Layer 12 of a small transformer language model trained on English Wikipedia (16 layers, counted from 0, width 128).
Take only the direct path to the model's output, skipping the later layers: a vector added to the residual stream pushes a token's score in proportion to its dot product with that token's output vector.

Output vectors of the tokens that the questions are about. A number n stands for (n - 500) times 0.012.
"him ": 489 471 585 517 519 463 492 508 455 535 433 517 542 530 546 487 511 567 510 502 479 528 495 465 528 547 573 501 474 536 484 538 487 507 447 512 541 484 480 476 532 497 521 494 496 418 533 563 472 561 443 518 443 461 519 503 469 514 484 495 562 443 469 489 493 509 467 548 508 462 446 447 511 523 526 521 462 479 486 522 474 515 476 564 507 524 525 468 549 529 487 471 550 522 486 493 486 495 496 467 489 438 444 466 461 438 475 489 513 519 521 478 599 521 436 511 510 524 551 550 454 485 440 511 507 494 523 502
"(\"": 484 474 527 549 487 477 492 542 507 514 410 551 478 473 539 521 502 482 487 523 497 514 510 459 521 530 562 575 460 472 473 504 527 513 485 505 510 473 519 457 506 516 518 481 513 522 475 535 491 519 458 514 485 525 485 524 429 503 494 513 502 458 536 547 503 494 444 538 464 501 468 498 544 488 547 521 531 431 522 544 530 482 468 538 500 475 409 479 510 503 531 476 555 514 474 502 523 525 519 516 497 453 513 477 473 514 473 503 495 501 501 436 483 526 433 481 487 493 431 551 518 545 463 489 528 511 485 533
"essional ": 487 487 523 483 477 489 480 534 431 495 440 499 487 451 535 515 445 523 570 529 559 526 448 485 432 505 563 483 467 506 549 546 501 517 546 523 533 536 482 501 494 516 557 498 495 509 494 553 544 508 484 511 509 458 485 522 502 519 462 506 480 433 482 519 509 512 473 542 506 493 462 516 484 517 545 546 460 472 475 572 485 487 419 465 506 522 511 467 521 536 508 509 535 494 486 503 513 525 513 433 533 480 529 480 469 446 515 424 474 474 444 476 518 582 483 553 465 489 465 541 502 499 498 501 547 473 495 497
"ael ": 479 500 526 484 498 463 458 512 487 531 473 585 425 522 532 539 506 530 567 481 474 530 464 409 466 580 559 463 450 491 529 564 486 521 528 542 554 506 444 428 462 515 543 517 511 473 485 569 504 571 464 516 500 550 492 539 475 512 480 497 476 434 491 546 526 501 482 491 523 476 507 450 500 559 495 503 410 542 536 520 478 494 442 496 527 497 482 542 479 489 518 474 528 507 489 450 492 503 505 467 493 542 449 468 468 450 471 504 536 538 492 449 558 468 444 583 488 581 517 504 484 510 477 483 508 492 455 499
"fl": 513 471 501 453 522 467 540 476 492 516 455 487 463 499 489 500 536 508 495 544 528 505 518 497 540 518 510 534 482 471 447 495 481 503 527 494 485 488 501 520 475 499 511 500 533 461 475 550 480 474 519 516 467 518 537 520 462 508 523 483 516 493 480 525 499 486 495 507 461 485 475 497 514 502 475 517 506 512 487 541 456 498 470 519 529 495 446 467 505 502 510 511 507 468 507 489 546 517 514 481 500 501 467 535 501 487 511 504 498 542 505 518 514 489 498 523 455 510 502 503 495 512 447 495 564 488 520 523
"itor": 509 554 523 417 499 482 483 465 466 486 427 517 485 508 529 510 495 476 505 542 494 558 501 524 475 517 568 494 447 550 546 520 496 525 494 522 526 499 483 459 470 549 484 465 518 424 493 533 522 508 490 531 516 518 452 547 454 470 499 507 509 434 493 547 564 534 485 524 516 464 519 476 481 531 503 498 474 488 484 524 500 491 449 519 492 525 486 460 512 527 474 481 506 550 464 457 542 481 538 480 517 477 559 423 509 455 467 506 533 505 498 478 518 537 462 548 476 511 471 514 507 494 482 509 496 518 501 516
"Lab": 476 483 497 505 467 499 492 469 495 476 459 520 500 477 464 505 496 518 526 540 544 518 467 429 531 522 533 536 465 498 524 507 471 510 472 519 498 519 484 523 501 496 542 509 542 508 475 522 499 515 486 497 532 521 484 543 474 497 485 523 498 458 481 507 526 522 507 553 460 492 467 513 483 532 526 462 469 485 519 546 486 480 493 556 532 529 466 485 504 511 463 513 509 503 490 471 520 507 467 494 494 434 543 518 494 458 515 490 514 455 445 482 532 506 479 493 490 513 511 528 535 494 504 508 460 518 494 520
"ying ": 468 472 555 500 540 482 487 504 509 512 519 542 533 460 512 519 474 548 514 518 495 498 462 477 478 544 553 505 473 559 507 500 505 511 525 543 478 519 532 554 451 508 532 444 536 514 488 538 501 557 505 492 521 527 468 546 480 531 494 494 436 451 496 490 470 513 490 533 497 512 453 478 497 533 508 531 447 513 518 531 462 459 418 541 495 510 467 471 517 540 515 459 519 476 472 454 472 494 505 467 517 535 475 462 477 460 503 495 513 469 488 503 451 495 462 534 462 481 477 530 513 538 475 448 552 514 521 524
"ide": 476 425 545 502 514 525 501 522 502 504 486 503 434 482 505 498 501 513 538 518 483 468 493 511 551 507 570 502 461 493 499 543 491 510 490 511 561 484 456 480 465 531 493 517 508 472 513 518 510 522 539 504 486 496 488 502 487 533 520 479 515 499 492 511 539 488 501 515 467 474 450 436 488 551 523 468 487 512 524 505 498 439 457 505 520 514 466 425 517 499 482 514 508 505 499 506 510 482 538 495 520 499 485 485 496 471 505 498 482 478 513 462 536 477 506 502 471 493 488 534 551 545 458 550 494 536 479 525
"self": 445 487 503 483 492 507 453 523 470 444 441 499 468 473 509 495 470 516 523 521 445 537 502 466 501 559 544 507 447 456 522 547 509 510 496 490 521 477 467 480 469 510 516 426 537 436 445 546 503 524 552 512 539 482 522 476 434 460 507 519 516 470 524 509 537 480 486 549 507 500 458 476 532 516 485 472 533 519 528 536 478 484 465 509 532 530 492 514 516 517 523 535 525 489 486 468 533 485 557 491 488 474 533 487 479 468 509 559 516 454 492 469 532 514 474 521 467 579 481 555 567 518 477 487 500 506 501 507
"$": 518 411 568 466 537 514 494 527 475 498 463 516 529 453 474 508 478 516 492 499 482 513 494 496 484 477 524 503 463 485 527 492 550 508 509 559 553 473 473 479 491 486 514 503 494 507 443 543 496 501 512 518 488 538 500 507 497 472 500 511 506 467 512 524 523 522 492 524 455 502 450 509 526 489 552 498 498 480 490 516 474 508 487 545 560 504 500 471 508 521 503 503 524 522 485 502 542 504 481 446 541 473 504 457 405 489 521 523 539 489 512 475 527 477 502 485 450 484 488 575 556 508 476 491 491 492 471 472
"like ": 526 444 523 546 507 531 469 539 518 555 427 546 505 508 503 528 526 559 476 513 487 485 499 465 514 515 530 528 443 478 505 489 475 504 482 451 578 499 470 497 466 502 514 499 528 476 445 565 498 543 492 526 533 478 517 527 459 506 484 504 494 475 478 464 506 498 466 558 515 477 470 441 530 552 480 527 525 511 491 546 499 442 448 493 493 494 435 471 540 503 531 503 533 524 456 477 492 465 467 512 499 521 488 515 480 512 536 501 464 490 495 478 513 525 462 504 471 571 505 548 481 491 480 440 498 534 468 543
"ous": 512 494 505 508 483 501 482 503 479 461 498 548 510 492 495 502 517 534 490 514 492 504 451 427 505 535 540 517 517 529 501 550 431 520 442 518 508 494 516 541 467 453 535 427 480 486 475 542 536 529 522 522 475 509 479 532 466 511 525 527 508 457 474 466 574 500 501 546 487 541 506 473 522 554 479 494 471 476 501 511 542 506 445 490 507 530 468 453 506 497 474 475 532 473 514 502 557 579 535 481 501 486 475 461 529 456 522 505 539 498 444 477 475 523 517 506 487 487 500 515 476 493 470 504 489 513 473 509
"get ": 515 488 529 484 537 473 480 534 464 514 439 515 538 466 504 491 498 558 499 530 477 527 485 501 496 514 556 516 467 512 537 527 478 504 506 487 497 490 498 452 455 477 534 452 494 489 454 556 492 552 505 531 513 522 510 507 450 478 481 474 460 400 479 499 506 514 469 494 560 490 460 470 501 511 492 460 495 449 508 523 523 488 451 579 530 496 532 498 528 548 493 511 523 527 486 468 551 477 455 533 511 494 491 547 442 477 475 475 513 515 501 459 501 491 454 533 529 566 498 532 479 512 473 474 547 504 505 547
"did": 489 493 550 498 485 519 499 511 486 540 408 567 496 490 498 522 497 513 539 559 520 545 509 534 542 557 553 516 471 465 445 506 477 513 497 553 501 481 488 459 477 495 508 502 517 425 466 530 519 567 485 574 515 507 496 496 438 536 513 464 543 422 507 514 533 510 448 524 512 492 449 467 491 500 521 442 476 498 480 544 450 499 439 492 550 521 473 504 498 465 483 473 497 527 508 472 487 489 538 498 512 534 527 493 467 445 551 490 494 512 470 513 457 494 482 439 502 483 487 511 516 506 464 501 499 547 519 527
"ces": 496 519 508 493 476 483 485 508 498 498 457 532 495 476 504 537 501 482 494 496 512 557 483 501 544 534 541 496 502 487 523 547 529 517 518 553 491 455 412 449 489 520 557 512 484 485 479 543 512 494 553 536 498 508 473 515 452 546 492 475 545 453 510 487 523 471 463 521 568 485 479 474 510 465 472 486 456 467 559 543 500 529 431 503 481 523 427 472 537 495 460 500 491 483 482 479 530 494 547 479 556 457 500 482 477 491 531 533 511 505 472 463 562 493 461 508 497 474 502 536 481 537 453 498 539 490 478 524
"Lib": 487 495 497 499 501 460 521 519 456 528 468 533 462 483 518 504 486 530 509 529 547 523 494 494 482 497 551 545 524 487 497 539 517 508 489 543 508 554 505 492 511 515 530 498 490 488 472 511 484 512 500 538 494 504 479 540 491 540 496 503 493 469 460 536 592 519 497 543 469 484 471 491 464 475 511 518 449 458 497 539 495 500 482 520 523 481 451 479 525 511 490 465 504 488 506 513 505 510 487 455 518 466 494 467 489 452 529 465 523 524 474 452 518 493 442 468 499 474 497 533 496 496 504 479 517 516 506 510
"hy": 521 476 495 473 508 493 487 551 485 488 490 465 498 470 491 527 533 531 519 505 506 499 500 486 493 489 530 444 429 495 547 472 483 504 507 554 530 485 460 488 512 505 524 493 524 476 442 499 503 568 531 530 444 473 497 497 465 509 545 465 520 476 519 510 519 490 494 559 510 503 501 451 498 486 533 545 483 468 534 521 519 453 437 530 532 503 467 532 536 463 498 499 497 498 478 527 489 478 537 499 507 535 486 500 511 455 476 541 500 504 470 498 518 495 477 453 458 533 492 521 512 476 511 507 529 493 496 546
"unicip": 284 424 593 335 408 185 423 531 224 375 279 821 512 322 684 601 478 690 811 781 408 885 458 379 311 922 915 626 460 381 668 691 432 706 465 525 806 740 382 326 119 649 805 284 646 453 296 957 322 679 554 660 461 495 352 597 188 544 588 604 607 20 299 597 767 664 261 735 443 491 319 244 577 815 600 422 209 298 599 886 295 377 90 575 694 428 105 258 666 549 436 351 761 714 489 144 393 665 635 335 714 360 450 319 239 197 492 506 587 628 132 319 833 415 237 772 449 703 407 831 495 549 334 385 611 623 389 707
"|---|---|---|": 427 455 500 466 469 473 531 468 494 504 472 516 492 515 521 521 548 495 508 520 469 483 484 506 513 501 583 545 483 516 482 529 478 523 481 537 587 453 495 493 458 466 567 531 537 495 497 537 516 535 508 487 480 515 484 508 410 490 507 516 486 405 482 512 538 539 441 520 504 455 493 499 488 545 502 525 467 495 508 551 478 458 475 496 528 505 492 469 532 550 471 488 494 514 506 498 533 580 515 486 529 501 490 460 464 496 536 501 501 539 496 494 529 435 499 503 453 464 484 554 479 522 480 498 528 490 449 526
"Kingd": 342 428 561 367 423 239 498 544 340 438 346 779 507 305 625 545 477 615 720 683 447 763 456 383 325 757 807 573 472 427 624 666 435 634 466 524 790 669 434 332 308 621 708 353 571 472 383 755 385 627 538 664 484 509 409 572 266 516 531 581 566 193 345 555 714 632 338 676 447 478 356 352 541 678 615 439 259 394 585 796 349 444 188 538 643 437 220 368 611 501 430 367 667 642 473 267 360 621 589 386 674 378 470 375 273 280 458 479 583 603 252 393 734 429 348 743 492 641 458 771 495 512 386 429 560 610 411 683
"ther": 499 461 487 437 482 508 493 473 496 525 450 529 517 496 476 499 485 503 502 513 502 523 482 493 532 519 550 468 408 511 542 508 476 505 544 549 501 491 473 505 511 544 513 495 513 496 477 537 508 538 476 503 463 515 481 591 427 483 479 439 535 465 507 492 501 532 486 546 486 540 484 484 525 538 465 530 503 504 459 521 499 495 432 495 474 538 493 449 496 464 461 504 503 487 513 537 501 518 519 492 514 496 517 447 489 466 540 494 538 502 475 467 502 505 487 531 510 542 473 528 494 521 492 517 485 556 520 516
"oph": 518 481 543 494 486 512 522 512 494 481 479 494 503 455 475 494 535 515 528 516 515 544 468 498 515 549 546 477 481 520 472 523 471 521 465 502 558 498 493 474 480 518 494 514 495 497 504 520 498 487 523 504 519 490 480 539 458 466 531 519 483 448 503 500 532 542 482 582 501 522 492 487 500 508 500 494 446 502 526 523 480 502 433 544 473 548 460 515 539 445 466 488 486 507 528 534 501 490 501 485 494 508 464 468 512 499 496 477 488 545 490 456 451 495 445 500 478 508 508 533 476 494 506 540 468 508 510 524

Each question shows what one neuron of this layer's MLP adds at an activation of 1. A number n stands for (n - 500) times 0.0011.

n419: 460 570 420 569 464 502 528 429 506 468 563 786 574 507 452 456 470 470 576 481 529 552 449 404 512 454 458 519 523 559 307 524 598 581 538 460 587 516 435 447 457 474 520 470 511 470 508 533 432 538 517 492 506 418 562 457 540 432 518 588 521 395 510 444 409 428 587 525 381 571 538 644 459 488 573 565 418 570 496 619 390 611 497 431 408 539 542 478 443 510 468 574 454 506 544 420 430 423 428 451 564 639 447 494 435 454 408 516 463 460 411 563 389 426 506 615 542 500 700 469 485 457 579 524 585 476 547 472
Which two tokens does it push up most, strongest first? "Kingd", "unicip"

n59: 416 482 527 520 552 500 625 434 514 618 521 695 576 491 666 353 524 530 669 495 492 385 610 535 434 474 631 410 442 552 588 500 576 225 497 492 349 581 546 481 585 581 471 554 436 506 522 475 437 412 464 541 270 651 476 494 423 433 654 374 430 568 530 277 606 423 509 393 476 514 551 514 398 681 330 421 438 380 399 488 486 522 385 587 652 384 529 413 542 637 530 393 419 526 409 712 602 466 513 643 604 536 563 586 426 336 671 584 570 348 395 471 599 392 447 570 603 404 435 486 421 620 564 509 484 406 515 437
Pushed down most: "oph"

n496: 595 587 324 500 422 588 633 653 373 401 574 521 429 705 322 521 520 470 458 512 472 517 490 440 476 609 511 524 519 505 601 523 557 478 388 487 365 537 421 449 548 468 552 500 511 489 531 536 370 465 510 373 474 599 510 527 545 472 404 441 333 608 497 556 545 561 471 696 537 404 505 596 594 472 515 406 395 492 492 536 505 321 477 529 555 456 628 643 542 388 413 495 392 618 498 408 564 373 546 505 574 492 523 596 355 535 618 500 590 280 406 744 554 426 503 475 522 425 530 609 576 314 500 399 611 560 352 474
Pushed up most: "Lab"

n240: 495 548 525 291 662 447 493 585 530 560 458 592 455 468 377 361 426 310 554 454 491 605 529 415 575 439 547 510 496 456 511 457 406 558 519 488 371 367 601 578 527 595 439 505 527 529 466 502 438 511 537 504 562 444 565 478 414 537 569 469 779 441 426 590 437 519 381 419 536 495 417 458 585 638 538 550 574 549 582 579 591 435 544 394 372 636 442 460 474 390 502 358 488 524 567 525 607 493 437 557 605 474 528 519 415 514 436 450 595 471 578 522 485 578 509 434 616 473 527 415 614 661 397 554 473 374 498 455
Pushed down most: "Lib"

n339: 507 487 489 290 579 416 550 318 456 409 434 554 399 585 474 545 473 444 467 470 610 416 537 473 576 563 431 481 469 361 411 457 416 410 408 470 604 592 525 564 455 618 361 469 505 486 381 433 543 558 514 580 453 471 427 567 476 609 502 439 498 477 716 563 559 431 507 342 458 455 615 595 490 509 449 427 434 671 659 470 661 427 682 563 576 397 434 435 465 461 575 446 518 401 529 413 507 478 602 443 500 620 589 490 509 480 529 473 516 513 500 422 459 628 530 484 627 607 439 498 533 517 365 488 518 595 454 540
Pushed down most: "him "

n225: 597 559 537 699 311 444 589 525 615 616 522 405 564 559 479 509 527 534 590 509 419 511 474 507 240 542 582 536 601 567 516 482 371 396 405 453 376 489 397 463 461 502 537 572 510 418 521 347 514 455 579 485 443 544 489 568 603 467 471 513 444 315 403 556 457 555 512 546 551 529 460 512 459 552 429 505 500 547 632 433 538 486 459 542 444 375 571 563 524 661 439 482 414 395 271 475 442 602 450 569 510 547 530 486 493 473 595 482 428 513 583 671 461 467 589 480 507 397 536 582 502 469 569 657 511 458 473 619
Pushed up most: "|---|---|---|"

n375: 579 448 565 479 498 455 488 562 518 518 493 344 554 357 456 672 500 498 417 573 613 502 481 585 588 492 722 624 419 550 529 495 531 451 542 571 521 534 614 535 346 616 505 355 497 677 410 588 440 359 437 552 368 429 439 503 598 500 572 610 487 525 520 426 421 440 523 570 379 348 528 441 511 362 304 502 448 422 340 381 624 462 604 519 454 442 392 503 575 426 486 517 538 561 332 373 500 440 443 535 586 535 522 359 582 458 512 522 508 439 647 577 436 278 561 424 513 556 473 443 675 469 533 543 532 645 480 627
Pushed down most: "ael "

n312: 689 545 519 304 489 448 479 425 311 500 515 442 569 569 631 453 597 513 414 469 420 569 494 500 417 594 451 407 498 556 425 586 584 539 421 522 594 441 487 522 470 511 443 536 388 448 489 459 621 464 483 484 605 457 462 446 563 498 458 583 467 524 572 550 545 473 592 468 452 403 553 412 552 434 460 494 455 574 472 432 645 437 382 603 511 639 417 483 533 477 534 603 498 315 544 551 391 421 430 478 519 515 545 500 458 665 490 461 367 517 502 404 445 435 533 542 560 626 557 656 600 493 468 493 528 627 522 482
Pushed up most: "oph"

n314: 585 502 473 649 603 414 424 570 366 540 509 582 491 519 479 540 460 455 431 423 386 401 446 635 348 626 377 550 363 373 551 520 423 395 457 544 579 531 468 457 543 349 531 525 490 448 768 502 476 467 535 438 345 550 546 498 335 585 535 537 486 500 509 325 473 552 408 439 445 659 491 523 538 529 454 601 488 436 451 529 493 454 488 533 456 493 561 468 446 565 467 467 620 366 544 551 614 535 519 548 611 560 516 536 577 431 522 495 507 452 544 382 556 575 555 648 400 491 377 385 589 422 540 464 529 541 539 451
Pushed up most: "ous"

n147: 430 617 610 493 519 559 613 444 465 471 519 542 442 509 478 418 435 407 532 377 502 454 568 582 471 530 645 338 595 517 450 485 485 491 528 544 484 485 504 519 515 484 514 373 360 545 463 439 641 407 450 433 471 398 389 523 402 480 590 583 643 478 596 561 621 482 444 556 427 559 629 559 550 479 529 436 591 384 390 570 574 524 486 455 607 511 681 393 504 504 310 525 517 352 452 479 459 461 510 435 514 520 539 477 498 447 392 568 439 485 568 466 585 484 540 532 563 504 426 472 478 453 619 578 553 366 527 585
Pushed down most: "like "

n199: 424 535 513 537 470 440 546 465 464 650 513 586 434 369 405 611 515 383 595 502 474 502 555 554 529 507 517 426 504 597 417 535 329 457 541 466 605 580 572 489 443 351 462 558 367 502 458 447 322 506 478 405 493 458 584 495 484 509 383 639 563 451 491 530 522 516 710 533 519 419 455 583 481 504 566 546 614 525 505 524 502 462 545 553 449 571 475 536 400 424 470 584 487 393 418 429 325 574 396 581 586 435 491 438 532 476 392 467 484 622 476 465 521 461 540 537 743 485 398 533 439 626 607 399 513 505 492 429
Pushed up most: "Kingd"

n103: 550 581 477 351 399 534 580 583 460 512 496 421 517 564 609 333 439 566 330 342 651 495 560 437 516 386 583 620 566 512 471 401 476 493 441 675 444 539 465 379 447 573 535 548 431 519 569 418 534 509 458 360 455 483 604 529 481 477 563 376 450 554 502 625 596 512 536 456 502 427 493 559 542 534 590 507 371 566 435 558 414 523 647 420 604 565 504 559 440 491 621 525 587 446 493 520 402 547 452 458 487 418 461 439 400 480 444 636 338 534 334 574 650 500 604 559 393 507 422 488 596 580 454 609 440 579 393 478
Pushed up most: "$"

n55: 416 609 537 621 519 469 587 578 510 564 531 545 372 474 573 425 493 639 364 419 520 623 451 469 502 573 561 485 502 320 554 536 642 548 475 604 420 500 493 424 340 410 557 510 516 630 442 478 538 429 498 498 644 346 450 671 563 530 425 374 515 465 581 438 507 457 614 393 566 543 548 433 495 486 559 597 560 362 397 626 442 515 491 537 659 556 521 468 432 390 509 729 488 497 443 471 416 442 428 527 440 485 714 487 487 588 568 348 535 443 545 427 518 417 463 433 524 531 565 377 301 396 422 482 621 589 434 477
Pushed down most: "|---|---|---|"

n20: 434 485 500 326 498 521 537 422 743 460 450 461 447 467 599 434 385 542 415 536 516 615 572 507 464 652 473 401 494 616 478 431 461 456 621 541 467 452 367 520 471 533 521 546 564 346 511 603 521 385 593 460 525 535 567 589 484 392 545 380 391 458 453 514 592 405 465 609 498 565 452 507 451 447 420 491 472 505 582 594 646 401 630 513 389 628 554 463 548 455 457 465 414 498 526 546 484 639 432 444 485 437 424 334 477 528 408 608 631 524 532 574 498 590 520 610 493 500 434 427 399 458 515 598 562 412 532 451
Which two tokens does it push up most, strongest first? "itor", "ther"

n291: 378 589 443 296 609 495 539 434 570 584 422 583 448 449 422 448 493 514 327 589 396 353 524 471 526 473 565 461 599 449 509 432 554 484 664 526 408 471 502 555 559 408 395 583 361 486 539 514 512 592 463 400 543 582 610 413 555 549 513 524 502 446 447 522 502 560 476 426 524 409 462 537 580 387 473 692 493 547 445 629 552 512 515 390 619 433 338 495 450 434 599 579 416 536 531 496 563 496 544 376 625 526 406 435 453 518 423 370 600 594 562 422 358 372 460 552 483 538 518 555 585 675 474 500 457 525 485 576
Pushed up most: "fl"

n163: 561 424 591 421 514 646 570 375 433 557 511 462 563 556 366 392 642 504 418 420 482 615 417 498 624 668 391 442 487 432 383 486 442 571 534 414 534 547 464 402 563 411 378 466 418 486 516 599 550 431 512 300 597 416 531 567 559 338 507 528 521 403 383 421 527 597 576 658 478 435 500 556 442 545 555 439 488 553 540 552 611 583 529 559 424 624 485 487 484 476 393 629 572 404 542 489 440 467 578 448 419 442 459 531 524 446 421 609 562 608 418 427 536 512 672 484 566 498 570 586 444 455 564 556 448 532 481 412
Pushed up most: "oph"

n251: 514 541 424 543 493 671 534 416 430 553 522 556 321 505 599 552 611 446 408 578 493 409 603 500 483 480 552 444 485 559 533 582 762 429 513 514 456 473 564 418 577 597 478 529 544 479 521 433 526 549 535 463 495 560 574 522 422 359 546 404 444 515 523 387 514 467 322 466 597 550 472 381 476 457 564 411 528 532 458 661 500 493 454 622 600 601 385 465 493 588 529 482 447 519 612 504 435 338 480 523 406 530 536 402 441 451 520 484 613 407 483 651 529 595 267 552 417 420 505 402 526 424 549 466 609 473 454 370
Pushed up most: "itor"

n80: 551 467 531 435 514 537 399 506 496 515 486 591 492 439 456 643 408 478 518 436 377 526 394 420 382 450 507 435 547 422 584 577 561 650 527 603 663 512 488 521 559 513 609 494 513 434 492 477 413 434 365 341 492 537 440 571 536 585 577 492 515 468 488 413 615 491 521 500 424 515 515 475 450 415 426 500 502 567 667 320 368 525 513 565 586 490 516 550 568 602 538 558 471 580 536 580 488 528 512 512 230 500 455 545 498 593 480 547 500 456 525 618 445 525 513 599 434 538 520 535 411 414 469 476 488 467 543 553
Pushed up most: "ael "

n384: 544 475 561 543 466 573 486 390 571 491 435 485 620 407 370 561 684 377 598 574 545 399 523 494 435 550 560 444 512 590 415 472 538 615 462 423 565 392 429 504 587 426 500 540 348 466 553 438 517 484 510 620 578 409 550 504 513 467 437 580 531 532 479 560 423 611 538 588 514 661 496 506 617 431 516 535 502 421 449 403 381 508 516 500 490 572 547 594 599 423 442 556 521 468 590 504 547 512 611 361 587 475 490 506 458 426 524 530 471 464 364 526 450 498 548 556 491 506 478 451 335 534 546 513 386 511 413 542
Pushed up most: "oph"

n413: 554 452 476 386 445 523 727 385 427 450 558 542 488 495 475 662 477 472 460 457 488 572 511 474 589 520 453 508 562 502 375 403 671 567 496 612 523 394 490 498 498 505 513 528 536 538 510 599 540 430 556 514 428 556 526 565 475 556 519 548 383 602 546 429 552 520 495 490 433 681 567 436 492 495 289 422 544 362 529 562 637 505 567 470 614 437 523 576 411 316 513 538 566 475 533 423 384 466 332 541 532 500 567 487 532 512 387 635 648 430 239 352 467 604 485 656 449 451 571 545 396 540 422 505 388 449 485 391
Pushed up most: "ous"

n57: 420 477 500 402 377 533 394 538 522 432 361 561 483 378 637 601 579 399 558 418 562 409 507 484 521 538 736 396 612 519 389 367 500 598 475 615 510 441 510 335 590 591 324 566 393 423 696 502 500 570 505 595 480 487 512 510 584 488 555 553 539 422 589 389 458 488 641 541 542 410 448 437 490 561 569 619 463 519 464 428 525 565 470 612 581 474 484 440 571 434 461 484 423 452 533 605 457 505 534 495 572 553 429 713 448 397 431 460 418 444 349 487 348 515 510 629 515 381 568 574 475 577 504 441 535 380 615 579
Which two tokens does it push up most, strongest first? "Kingd", "unicip"

n411: 515 475 529 521 538 606 529 458 352 427 561 587 528 391 390 578 631 577 609 403 469 483 494 378 545 560 512 512 368 451 561 420 500 462 567 521 585 408 564 402 529 424 414 548 405 533 531 487 600 439 471 409 652 427 480 322 588 443 582 451 582 440 540 681 493 502 655 634 528 460 433 470 566 504 571 451 659 446 367 505 393 520 568 406 539 381 580 613 521 446 510 443 514 448 485 587 574 436 528 402 570 600 573 549 408 430 532 529 405 517 570 500 424 373 459 520 502 615 419 598 659 509 510 467 456 488 524 486
Pushed up most: "$"

n177: 439 573 538 635 307 660 459 597 599 572 412 423 420 509 482 539 522 567 571 544 520 517 591 407 390 434 447 355 538 562 556 539 462 497 585 351 561 593 559 675 594 568 387 437 533 447 456 549 626 539 413 435 482 472 397 516 505 417 500 513 565 463 585 432 531 245 349 489 476 512 322 595 596 513 449 463 441 605 500 493 518 464 413 407 567 504 523 488 386 455 522 584 426 432 578 483 554 517 464 540 394 502 504 539 525 509 494 564 509 421 654 592 448 461 565 459 559 483 433 449 587 493 570 472 563 476 500 484
Pushed down most: "unicip"

n370: 418 348 472 613 495 402 489 382 597 597 426 607 502 402 471 464 502 671 527 537 502 570 566 448 425 587 490 522 360 502 482 408 424 444 567 524 520 639 468 588 601 480 475 600 515 534 386 451 428 606 397 391 335 561 575 500 495 317 455 631 491 497 437 390 564 406 452 477 475 454 325 561 488 518 606 560 419 423 548 450 584 591 450 513 477 586 424 584 521 375 447 441 462 574 527 627 544 645 441 556 435 646 421 544 502 630 634 475 413 540 518 623 478 471 578 548 610 464 582 433 467 524 459 552 429 495 445 555
Pushed up most: "Kingd"

n295: 426 500 387 480 579 505 588 470 569 581 480 363 452 453 488 406 358 350 470 602 446 423 469 585 408 567 579 552 616 409 443 444 553 553 518 342 413 592 437 474 728 470 622 544 624 500 446 441 614 486 604 509 590 688 411 498 558 630 607 489 459 560 453 498 553 505 539 507 386 475 430 433 386 428 584 600 512 488 536 654 519 486 550 527 434 436 514 693 428 624 560 454 438 448 424 550 547 435 542 460 435 491 470 544 428 479 707 426 434 493 541 500 550 485 476 495 563 377 465 570 399 537 515 435 437 495 325 546
Pushed up most: "Lib"

n183: 343 396 525 568 508 474 580 642 349 532 432 563 402 539 494 560 533 423 656 381 525 549 433 473 535 449 503 538 476 682 538 469 434 606 539 454 648 431 598 567 533 574 396 555 322 383 609 286 538 604 511 534 364 524 391 394 500 401 346 452 686 447 517 630 461 424 532 522 459 553 471 517 524 566 503 389 636 605 728 379 520 587 539 457 495 404 600 331 350 626 387 505 577 503 549 544 384 422 665 693 590 565 542 468 465 278 476 642 543 590 460 330 449 294 588 486 539 429 475 645 604 594 448 610 406 350 569 465
Pushed up most: "ide"

n62: 568 495 655 479 524 492 413 495 505 639 524 417 626 531 538 429 631 514 536 470 657 393 509 553 514 382 503 383 505 463 595 320 548 559 472 457 414 320 488 579 446 451 487 428 615 587 485 646 531 462 507 454 452 523 562 793 480 485 659 620 440 508 547 477 435 449 586 456 595 405 513 482 459 548 557 437 457 659 407 601 421 463 270 481 612 530 424 503 394 514 507 505 458 650 443 378 409 469 407 559 314 515 458 541 411 505 573 398 485 647 503 664 505 477 450 430 484 598 502 468 591 433 372 516 575 471 382 536
Pushed down most: "Lib"

n340: 554 343 507 387 475 646 558 529 463 483 581 575 516 490 479 519 502 437 560 562 507 597 541 496 559 573 214 411 585 579 407 498 474 634 436 516 558 455 604 452 651 574 531 533 408 543 688 363 335 553 408 491 498 399 560 545 587 541 504 541 500 622 534 392 498 436 295 391 526 483 463 542 522 408 520 514 355 532 453 505 493 420 537 478 467 626 485 488 540 480 417 551 307 394 560 467 621 552 530 586 485 541 495 543 484 522 454 502 498 670 470 430 425 535 562 565 597 489 462 437 488 571 534 393 406 456 486 554
Pushed up most: "oph"

n422: 410 351 286 615 575 511 500 339 553 546 464 484 549 451 601 646 475 504 521 535 478 528 431 398 490 565 599 403 554 622 439 591 431 561 475 429 472 532 428 502 476 399 509 601 519 484 574 550 430 470 436 502 401 399 581 543 559 436 439 604 444 512 395 567 414 459 432 367 473 571 711 582 399 405 536 390 547 425 621 394 455 458 528 454 498 583 550 608 455 437 474 491 394 484 460 396 434 473 529 578 544 476 552 482 529 370 500 504 500 492 562 400 556 518 456 564 484 526 562 539 498 520 594 588 437 467 512 672
Which two tokens does it push up most, strongest first? "ael ", "Lab"

n23: 559 401 426 403 453 625 608 557 389 573 411 469 630 566 436 434 522 336 561 491 592 449 507 495 562 537 487 550 498 527 589 611 490 493 544 649 479 478 572 483 384 450 455 529 413 632 527 640 325 386 525 416 544 490 437 438 300 545 447 607 518 439 542 618 669 698 423 443 502 474 600 518 348 478 368 608 518 460 600 503 557 463 557 460 447 582 512 544 490 517 523 648 415 474 478 379 495 448 472 609 511 309 507 583 467 539 607 584 503 524 489 621 421 385 606 383 580 440 383 453 431 373 512 540 554 266 392 577
Which two tokens does it push up most, strongest first? "|---|---|---|", "ces"

n194: 478 544 485 446 393 416 487 456 442 565 432 557 548 573 511 411 446 572 524 527 531 431 494 506 517 432 577 624 591 420 418 645 611 491 579 579 512 457 397 597 540 523 493 520 458 542 482 447 307 476 661 502 404 535 433 428 495 585 620 381 353 549 455 514 513 401 562 502 414 505 454 482 500 644 489 443 575 565 534 457 447 400 480 530 642 533 564 573 593 485 569 405 453 589 357 558 411 661 401 546 594 520 551 400 598 463 519 673 511 393 546 578 462 454 565 485 583 474 583 417 625 463 521 420 550 462 406 424
Pushed down most: "oph"